Layer 12 of a small transformer language model trained on English Wikipedia (19 layers, counted from 0, width 96). Numbers have three digits each and are written without spaces.
Take only the direct path to the model's output, skipping the later layers: a vector added to the residual stream pushes a token's score in proportion to its dot product with that token's output vector.

Output vectors of the tokens that the questions are about. A number n stands for (n - 500) times 0.0025.
"elf": 731712506541517316626596491584637646582786619426695423530499479616286705705322345658332345482331465471579227596283514405511286708234344614634469194563629580248317652738326620477252521695497353443662505316564462584628873588341588598498809584536652545557436429533521307772459593435727662661
"bum": 731612294471393652580327652491413577612398399772767656797559531431420888742315252512461430364598662659680234490419345725674637679448518588312691441530380473487423530319227645731323568618381538655476438597690100442541401475408194689613714436596413683393641624730636335478593583321814593714
"arn": 400576259506673348582621477485499554497560532593573560398436392534489641524374574462554624545563636373640616398494241315414369589547297614380559560402709627291588552327519473428693459421455507496393498619634158705500594432469424526612361481528463570359455436520471438541623543370576316588
"]": 497427483794562230575552471366528525366756695526533559507535342533455591639445555574278547571561406488487270581394397300543528588405541591518728382565325488542471503438535784527272702371734546469581449277456348744867420580679177714420430485583370473652648505452697430575762850569742528584
" Cal": 525506570554484401548485629584587684496428602489571626559532562579449595373506518319639589361602476683518395496544489414518536616501483511398468473654602445391590448418452481591359664610602468655508552456374479411389415501430425416559458600472341576521423493691611442453393458547553562579
"ral": 470398465578321458555645563461410591525576382767781554630370289395424388524677634519627498438584556444591532470698336375225335491491326223402476576583533284423491494369412677421596612442577309484440195419485253440708560594684806557466564539556323675699769411462584591564371602329669323653
"areer": 624727407323534452709275565316580747467465747217828465645426547255561780539423316571424335555598615635520516447570353488379470711568554736388644700409615028339553443329188696596250531634456501554404412532656178702550508500592423522619588695512308391292727368477493402598496798635412345588
"merican": 663547470550158650747341677750423507537758481470596635694423635286376773498169323587598601451599464586688554457573338444459467756192622570410537608730347219273516323612270545823407522592549394416465419596334339529767503519378418517669548595440519511658767562560466389595477461362613469693
" no": 512480468459522656524410495367467497518407653462605481272480425519522504458638468669339519387539367487501230498334383620511555571506415510366627599528541366424612502373364577612555684553555560326518693450404462530374516575586375556589492535391480651805559345471638415557552530508500585613
"les": 625484258532262352535421430607605411417748400561604577568311554513439572388513525481316289242434449565506627557542406515374770579338371503458406581386658516225527300566306613280580551512739400464605437606441343612679334329464398696909609600658429510662539328695703519516617400638581383466
"ham": 421411467564404575508606388362415623646502446607660427604286716479435738601548377493321506292748605402666492734484341391400286630455395324434677379612659441372515208659352632575440561529391533409477570241545384605529424258425560362775433466649641789389620370583456368559402608524490608417
"der": 766289247381431744575597416455467493597645303381680449670476345387321540615323442688286484245585259551529468681576320436438627512305341462533733600526398499491359377400507626577433554248355267591598253385547209411637446431344511691583503534292342675593459295562605579557485464253355789612
"resident": 572642338567475627755498687593529788519619365706534452524357302447450640494603430421435562362609521645603638341220395445202664547569515658345384697647495483370294351413471481539399478424497405543284404183570374805649532467409546599449456455416438441365660571547466504613445507506534535522
" this": 467459630576615314545586597511521555451504609478547558509433443447379564497559556568431457501540397476452312527352343662574404481566391601487612549568500460395434493219506511458473767414401509404609542602369515511604423480533443503489627769553356605700655359429698432536455590492445708697
"ution": 772454286632584744603433789587489575460577714651605560542617521491532378519505431521456487518461164478711574519317397675487714613486420663492450534535424289423467407462567409662309623380404686465562545439552231783742577298614499759728544756538465397472465371418634450658421438461512303499
"ment": 598579330297366435496664538576459550572599675473614344559467550301471369584623340443491572566441662519467441622242307645291509552474595812264772562283475617376540394580700706400395736292577219608405272510705337524753465100496480630488792728519459252571758734370478452406359574227533170465
"ember": 399716411652540655586517711607533855308672540642628419368487468542269602388660358778569780488453316467638634589415284409234542649620529616578430557858354425426469566395342567516295546747510435636318311308590292498487538573191673670368466545375360467441481755571461318463539686334619505529
" Le": 466510426457405529490504605502649633534415435512528549446500519437648520409416445373458613377611554542392403464431488358537528554425530591566519570679597441488519440453433669551458621539474463579583434507510519491355512464482580536511500519552495504527426463585622448627459554557468556644
"row": 590542475520435453517339456727273604614568333585531437457475231460430552496419595602540483334694571555429318659695458380367524667617506471242548546317656587248670331513409655537510537492630561457472539604487180541496597620540562553560766376532370599546625680392528386478485595512603397543
"ruary": 587540341624643288639510552436512884435525557745620788524409468208467487550652434550445540652505305483464460533406365428136531723620592518208766404697532365462439330418456772493496624688362451570487281350636211503450548447295388554705566637227286501498523454599543283539605494436566376872

Output weights of attention head 0. The head adds the sum of these rows, row i times number i of z. A number n stands for (n - 500) times 0.00075.
o0: 415357381596328726516407438628523317391381350434392618431482478417452676308557535538486764526469491637344421438529574674357664774358354451413463577330561581331332553520446609599530626596465491443371393590416420568416329452596377748430455549611547577751575395552466440401377413583329569504
o1: 198765494622645746513591466406522614326529365461342597451397567364388649379537657480379414523431529289593595526354642510380562788556513612830499409560495395631387323466396704422605537494549543690694491538574399399699441157869518317552559495461130339302409374565694549392528613403706423443
o2: 470398589576602482394607384502433560456721121512479447336606648522432521314415559543673677634560584751462396600351480631376560503444495793517392591604354621574662785223657384403492513417532421269503714484334506530077586385676668558530552580558541739585446338675625388506319514598581231434
o3: 499659566392548488535568505525538636685436590446621534592518588552677447537546623623558580408495672305586461564542739619460694522550561389585395422703488528652559604234351526452475652368515366583787640567403414403564386427717718556527330631473519532260371450634439243449464597486782426425
o4: 512233798328750741630558543362673620501361624396462606439636581453545306487601443406484616456516592602378664541583799362407501832677500800564533466514614588649503505599680549350569744442579520407447624486409465670209505416560551335521434702555410407554404606501550667592543470649650463730
o5: 405438253678563103591498577472492438343663449465405467572303580422357456431641503695478195805394457459590625387460732533485409596508581492639469439374468470495431376558343684547621442539565691544291641593720454295752392406539299578571666303429400436558595501433574517635599724389530508466
o6: 799416607580486620375579563557474368472330527344608432432491472597627475420494677654389403355480452439575532554649647558465551415534438589613413568533541567639334330314658516502333314551268611278353423407528655664586668364375598539559522414706388315651453389399543543439621669374418391205
o7: 603352591508447780400627411400370558660301546562414331386707528365605431406551477487485663728441520503383386476721349448381602479468568575382522394595380505647716443385600510248491401471583369413243476456468659799570505515432560670515471558304670490518483467616482463527579564478909469451
o8: 725659514264415522565446479595468627692160612503447458466530259423508573351448746722569513504675495361517413661478275379516716522339536233661516571432693587482547811348292416420396728556540427577623595395171541486541243701487290479369387559384773601576444372347536347519582743449452569322
o9: 489626343664496617410483425555357521614539491512498023470467576443408804375330689583515353412612388497581493391583455586466807610331445268666325457516526401527507650544485572339553381457353430377649535662548395427509670502392846358502371260811575680490285255415438580343434405530317418187
o10: 540546510438375785448458400574492572788362492428529564591491350599673603472589500471470779240476689616463358518616327568554465564391389409357399535531625429651529539460679638646547604528402454432527334646554573624310471688394690574372179712545546631502424420534447382334518327440414532538
o11: 518499452422578559433567519465504751683461734525749404628584367499550500616591559225511740244593730547397414577742367401610642417539397306381404550582640410360679610465532538407645556452528388433579707597310668604196376745436462409527259585564539562646559470431468362364592429747491497795
o12: 650312559531423395548329573591396331591546640460782500603556441685816365735634381518376581575301562565534354304674562485620425494507508443335562514613376554431573367624472558652433528469445457492450422592633353521524606701363614787511476521496715395421583676617324517598589376460433541314
o13: 482401523382552409713221452700491654497529540483626463477494417403625338617517440519580460458299575655276539410431556445653541410456486412510425531478500490271513610917308522684585836438404464447549599417631397300313409643443444511573468481449560604371395754433454492681501384577230558626
o14: 571638248321545469591642706224652462457627811536681591586727456428541413729488460299605460322732455294692701512551888508487365529727524616467660513492504328510420361325530381299248544541550504699739623371515375560773672318745601331512391614540454299436738600570340482511430500528754473637
o15: 636440722452772287356518535603474507559676420325493753351203594513588434310482577803462460572367602559562373612468285591407348421489598733687541392452470522364531417345499577790465616436364661388485601559643565300496436417830327630520659365290487548629553430408821452580470715383346376610
o16: 602375597381622448448603484434621642599592589362667481354395434493613240616627428457552568251667488491532428605616569399637298593500404644460529390474633430513656478404534511449609737487367554558539703628480343591373541604568372314781298470461444452439455498445602501546540646382594474705
o17: 854310648400673711606295682618621462513298670283492717653595572467580525574324707654577468377621630590400516436378631516389833573422582599684534525413669493524330403570567463515191712406368540460631384461376511297534520295695519514400406545608605541509536648477656672573407481494382547249
o18: 481507649442474304351480256554365552631456559510478712523363319680533262496538296309365558322435631390485436815760190518617284330501821566429633564508552392508714288271537519577514561326690629303538536512611564615286426710529217508511727417407560546375608681406576374297682426595419586629
o19: 643504608422528836360401375489661691630322692382436422409620474472654391494373669439272488398666622453483637635606289360455703317463457684750367538517582704627702563681626418405512473477285471566646359292379624466519582448482696349450520484512372435412284449482441634403647685400529480394
o20: 588211507500498348376368576691563513498456528427741393579395424644634364654743653524547504500249634419577269577511826580640491369589406339270380419648448552542434294492492533488491456438581455529451559694560373668577575567343507582663509590589599422530593549567511360570527446474513504444
o21: 278576653560358494635644351410354479316428602777529575347616443569408485607475362370577580498436495615645519464427588438518326428689574612453544539707450556654522597384389374335506508651564451170527600350469632648434455500432538389497570562578306360518538616504419529493670420661542535612
o22: 538285731756417404453460266558446727589360438720453235325364441537415305476658513605408486507442647524569488465555187158694462475322523451536401464592492510512665477555373542297790579347504318307478545528437491643378474725086430350733596318292485542365419509371613533424652666513613517516
o23: 457507644693357451537596426524507506454363623701560407525537500645374449510526358378390476480539532291572436492673491501561429935536581370340433654535370581574563378499472623396600623380645388358537466428537238625526547512315616479595536419582414457399524595606356459451501549606581582400
o24: 381628165500379473523396471564522647463560494608434400578448534304348620450378447351660516420447592639472471304291548649476567477482499149422344467421465402342567650799363491526643588581470298416671583612663526320522445601651522480501325493541554601553610570502408341518291221555325487757
o25: 673811581448493524492710631455486505578616783522748521442413542608743505411343444482358302377740422451485481591641228518524411684443476470652494676518514507456553401335644566706511369575258617507633309277534372533529582485392863457416461349528328362440327463560375467510527737476430489403
o26: 523479466417543754358497529514571527704366586359455371404414512351495748430448603481440634410535399646388439516373403413526661305446434336555505295542671296450417587764641493487581357660377547507430450660528677462423471673363447389534177495604499530562440431371558696387535250460376487603
o27: 088646656392572616500681297295451584513436725540462809305461485494537614418576273315315637524614471519523602464706416430455356599581564789579540464488577460444601602584568739515634466731623647482513459618551504507403296663803502432443404536515253496525521546654385625555713527512545636800
o28: 262415582638591521334490375492476520582456386465460622534289554556521610495527504504254585615339444214673478666693670574535520558538576603518562381548417428410401267558509789517553345423650623734393400749668297488683465420500457489552534427496346451175544486731442565351562473479761522467
o29: 738346337539452800619515607438406587371481263468477400431680412216691387391420418388391480536359444791242683420439333480484518778452284708494396612360410577470353371774746504555474639652330542419234389399689493617404801419286692605450398494548498420734421406565513543594488479399459378417
o30: 473359323663517333336434511511430394614489539478610428419420454697397661527653603705510511509446509607798510357561720462505440585399406392599451310478450383657414530557527747389630391509447502482585476837632317529490604590418615447483403520600536452463646408629550620493420451280503604413
o31: 405601659423414661396459536808381588298304401593569541397569490428690386410652423460477497308321578595243512385528595705450624170444268420341410660547362461502160362464482380591267377330619430436614309522756600670327618382515798749454500626601523492401281603703478354451405347332383539423

Each question shows a token from some text and the vector z that the head gathered there. A number n stands for (n - 500) times 0.0042.

".": 467590493463500513583438496543447550467514572516599507350663441399499628446760502554427665434354
Pushed up most: "areer"

"25": 635430546398543446518513592405549592530517442563547618456537500395480614463578479519352681474374
Which three tokens does it push up most, strongest first? " no", "der", " Le"

" le": 654450315499314579475323583394403596544662617455549408541402733407500850594514282343489492427590
Pushed up most: "bum"

" n": 535412613419537408382485466482423620512606588432567405442513461499559713519565342487347637390476
Pushed up most: "resident"

" ": 597451638461525284431536595495552565447462449556484536496691308405414646482705474668389585371397
Pushed up most: " Le"

"les": 460637546462421524440510411551446543492508638446509346524460456481558786489588334553598635438481
Pushed up most: "ruary"

"ge": 593344495393325377353650641405570476602532524383510466505408481380546699472497391412368621389391
Pushed up most: "merican"

" the": 597385423460458518487402630502573730556653455464457576646516517463647716636476412441364519505423
Pushed up most: "row"

"ee": 529626464521613567519475605457397551447614521578617594333579505375609644484542404450383631492494
Which of these tokens does it push down most? "bum"

"v": 434636471498409558333350394252416496493389828607815247659387560455477683483589217574613409452191
Which three tokens does it push up most, strongest first? "]", "ruary", "areer"

"et": 613544520402406452532211591396548646298482469666630564746386447590558710515537443537360375381422
Which two tokens does it push up most, strongest first? " this", " no"

"b": 617523615470518565629591627420543420459420225701472529607584424440724723302566312514497584493449
Pushed up most: "]"

" years": 500579580491482474356423488452444531440598558533536469468532386382464641472605343513467560358357
Which three tokens does it push up most, strongest first? "areer", "ruary", "]"

" on": 521587480543556457672360532460580645490528528504704580565595611522681731434571397474449534487474
Which of these tokens does it push down most? "merican"

"ace": 636425468474511445470604587422514487583601457499478618439545474408454703496582422567424642376556
Which of these tokens does it push down most? "arn"

" through": 563556473566553455573352522437559665460566563507568594510504550535482699533553402507437470436514
Which two tokens does it push up most, strongest first? " Cal", "areer"

"way": 637477581435455536525570522406519507504438466562475471324524463467503662506657396501401709437371
Which of these tokens does it push down most? " Cal"

"%": 655536626447477457620445602469517522460481393674469647448642392357377554405707430543380699388396
Pushed up most: "der"

" of": 463567425562563438486393568440474635443530596471516642580519495541533741490570444434405382350448
Which three tokens does it push up most, strongest first? " Cal", "areer", "]"

" or": 530473633494395368396521550519548553409402629401580412439490385449456656499631473547421564380319
Pushed up most: "arn"

" C": 591583486442456535478429456563528504520562476505430496556484504385521779564545401492573641487573
Pushed up most: "les"

" r": 648499486495493424562644633513527431522527445484453669366620455361449679436618486556471663389565
Which two tokens does it push up most, strongest first? "der", "ution"

" to": 589544529435419475528246575416546622341489466636596562705406454575554708501539432518377397396441
Pushed up most: " this"

"on": 585325609416559353516577530518438672560537571379544460381603565508606745454518366403332685393472
Pushed up most: "resident"

" h": 578562477510505456533343575591551636372560506483545583496540453441513698565595536518503512444386
Which of these tokens does it push down most? "ment"

" a": 570237400467452387302631551445572550702610571361533571536430490444522762605514483576376497473494
Pushed up most: "merican"

"ian": 645373516542367398425596604495531597565521497374439474554468452631565810503499415571501437420464
Pushed up most: "row"

"om": 528494482479444540537379533497495585484499483511526518554496508518561744455585450467440465458484
Pushed up most: "row"

"her": 547556492433418442534239499436522660351493571578682509684390501589579752519584432511413385420389
Pushed up most: " this"

"up": 548472663478420488431642537616372497462338664388391449292489348571392744522586345585369569425311
Which two tokens does it push up most, strongest first? "ember", "resident"

"ill": 743628635499564319511725629571451516286248486338411424448627316585554817422477481643551481351365
Pushed up most: "ember"

"C": 574583415546321437496297331520620548652507589498454423645467564446372882574774344595691503512727
Pushed up most: "bum"

"er": 509613691553512429355673541547384567401459523519579383485585414528620831562508384648479469397407
Pushed up most: "arn"

"f": 640538617403493533452519282388469458521367608436559415439410703444557766527384307244585712481369
Pushed up most: "ment"

"18": 515626546590549426460600561582461596379390537368468557528514440495587815451525439507531402405346
Which two tokens does it push up most, strongest first? "ham", "]"

"i": 650328539422344408417439673492496564611464663497410619370503436410259620502648353535387565456246
Which three tokens does it push up most, strongest first? "merican", "areer", "bum"

" W": 640492610641575560692545504554604481588510392498471623385608571424634720453477319353451679510555
Pushed up most: "ution"

" prov": 531421561456517448449648610373483606420501477520647396445607383396640656436618449525367685296422
Pushed up most: " no"

"ite": 510474601439527473529494552531443601453428549621716523534497382416559577328632448546397473515259
Which of these tokens does it push down most? "resident"

" North": 616497531614545527618552585470644570564478430510473659484609544384643683442455378421476605481471
Which of these tokens does it push down most? "ruary"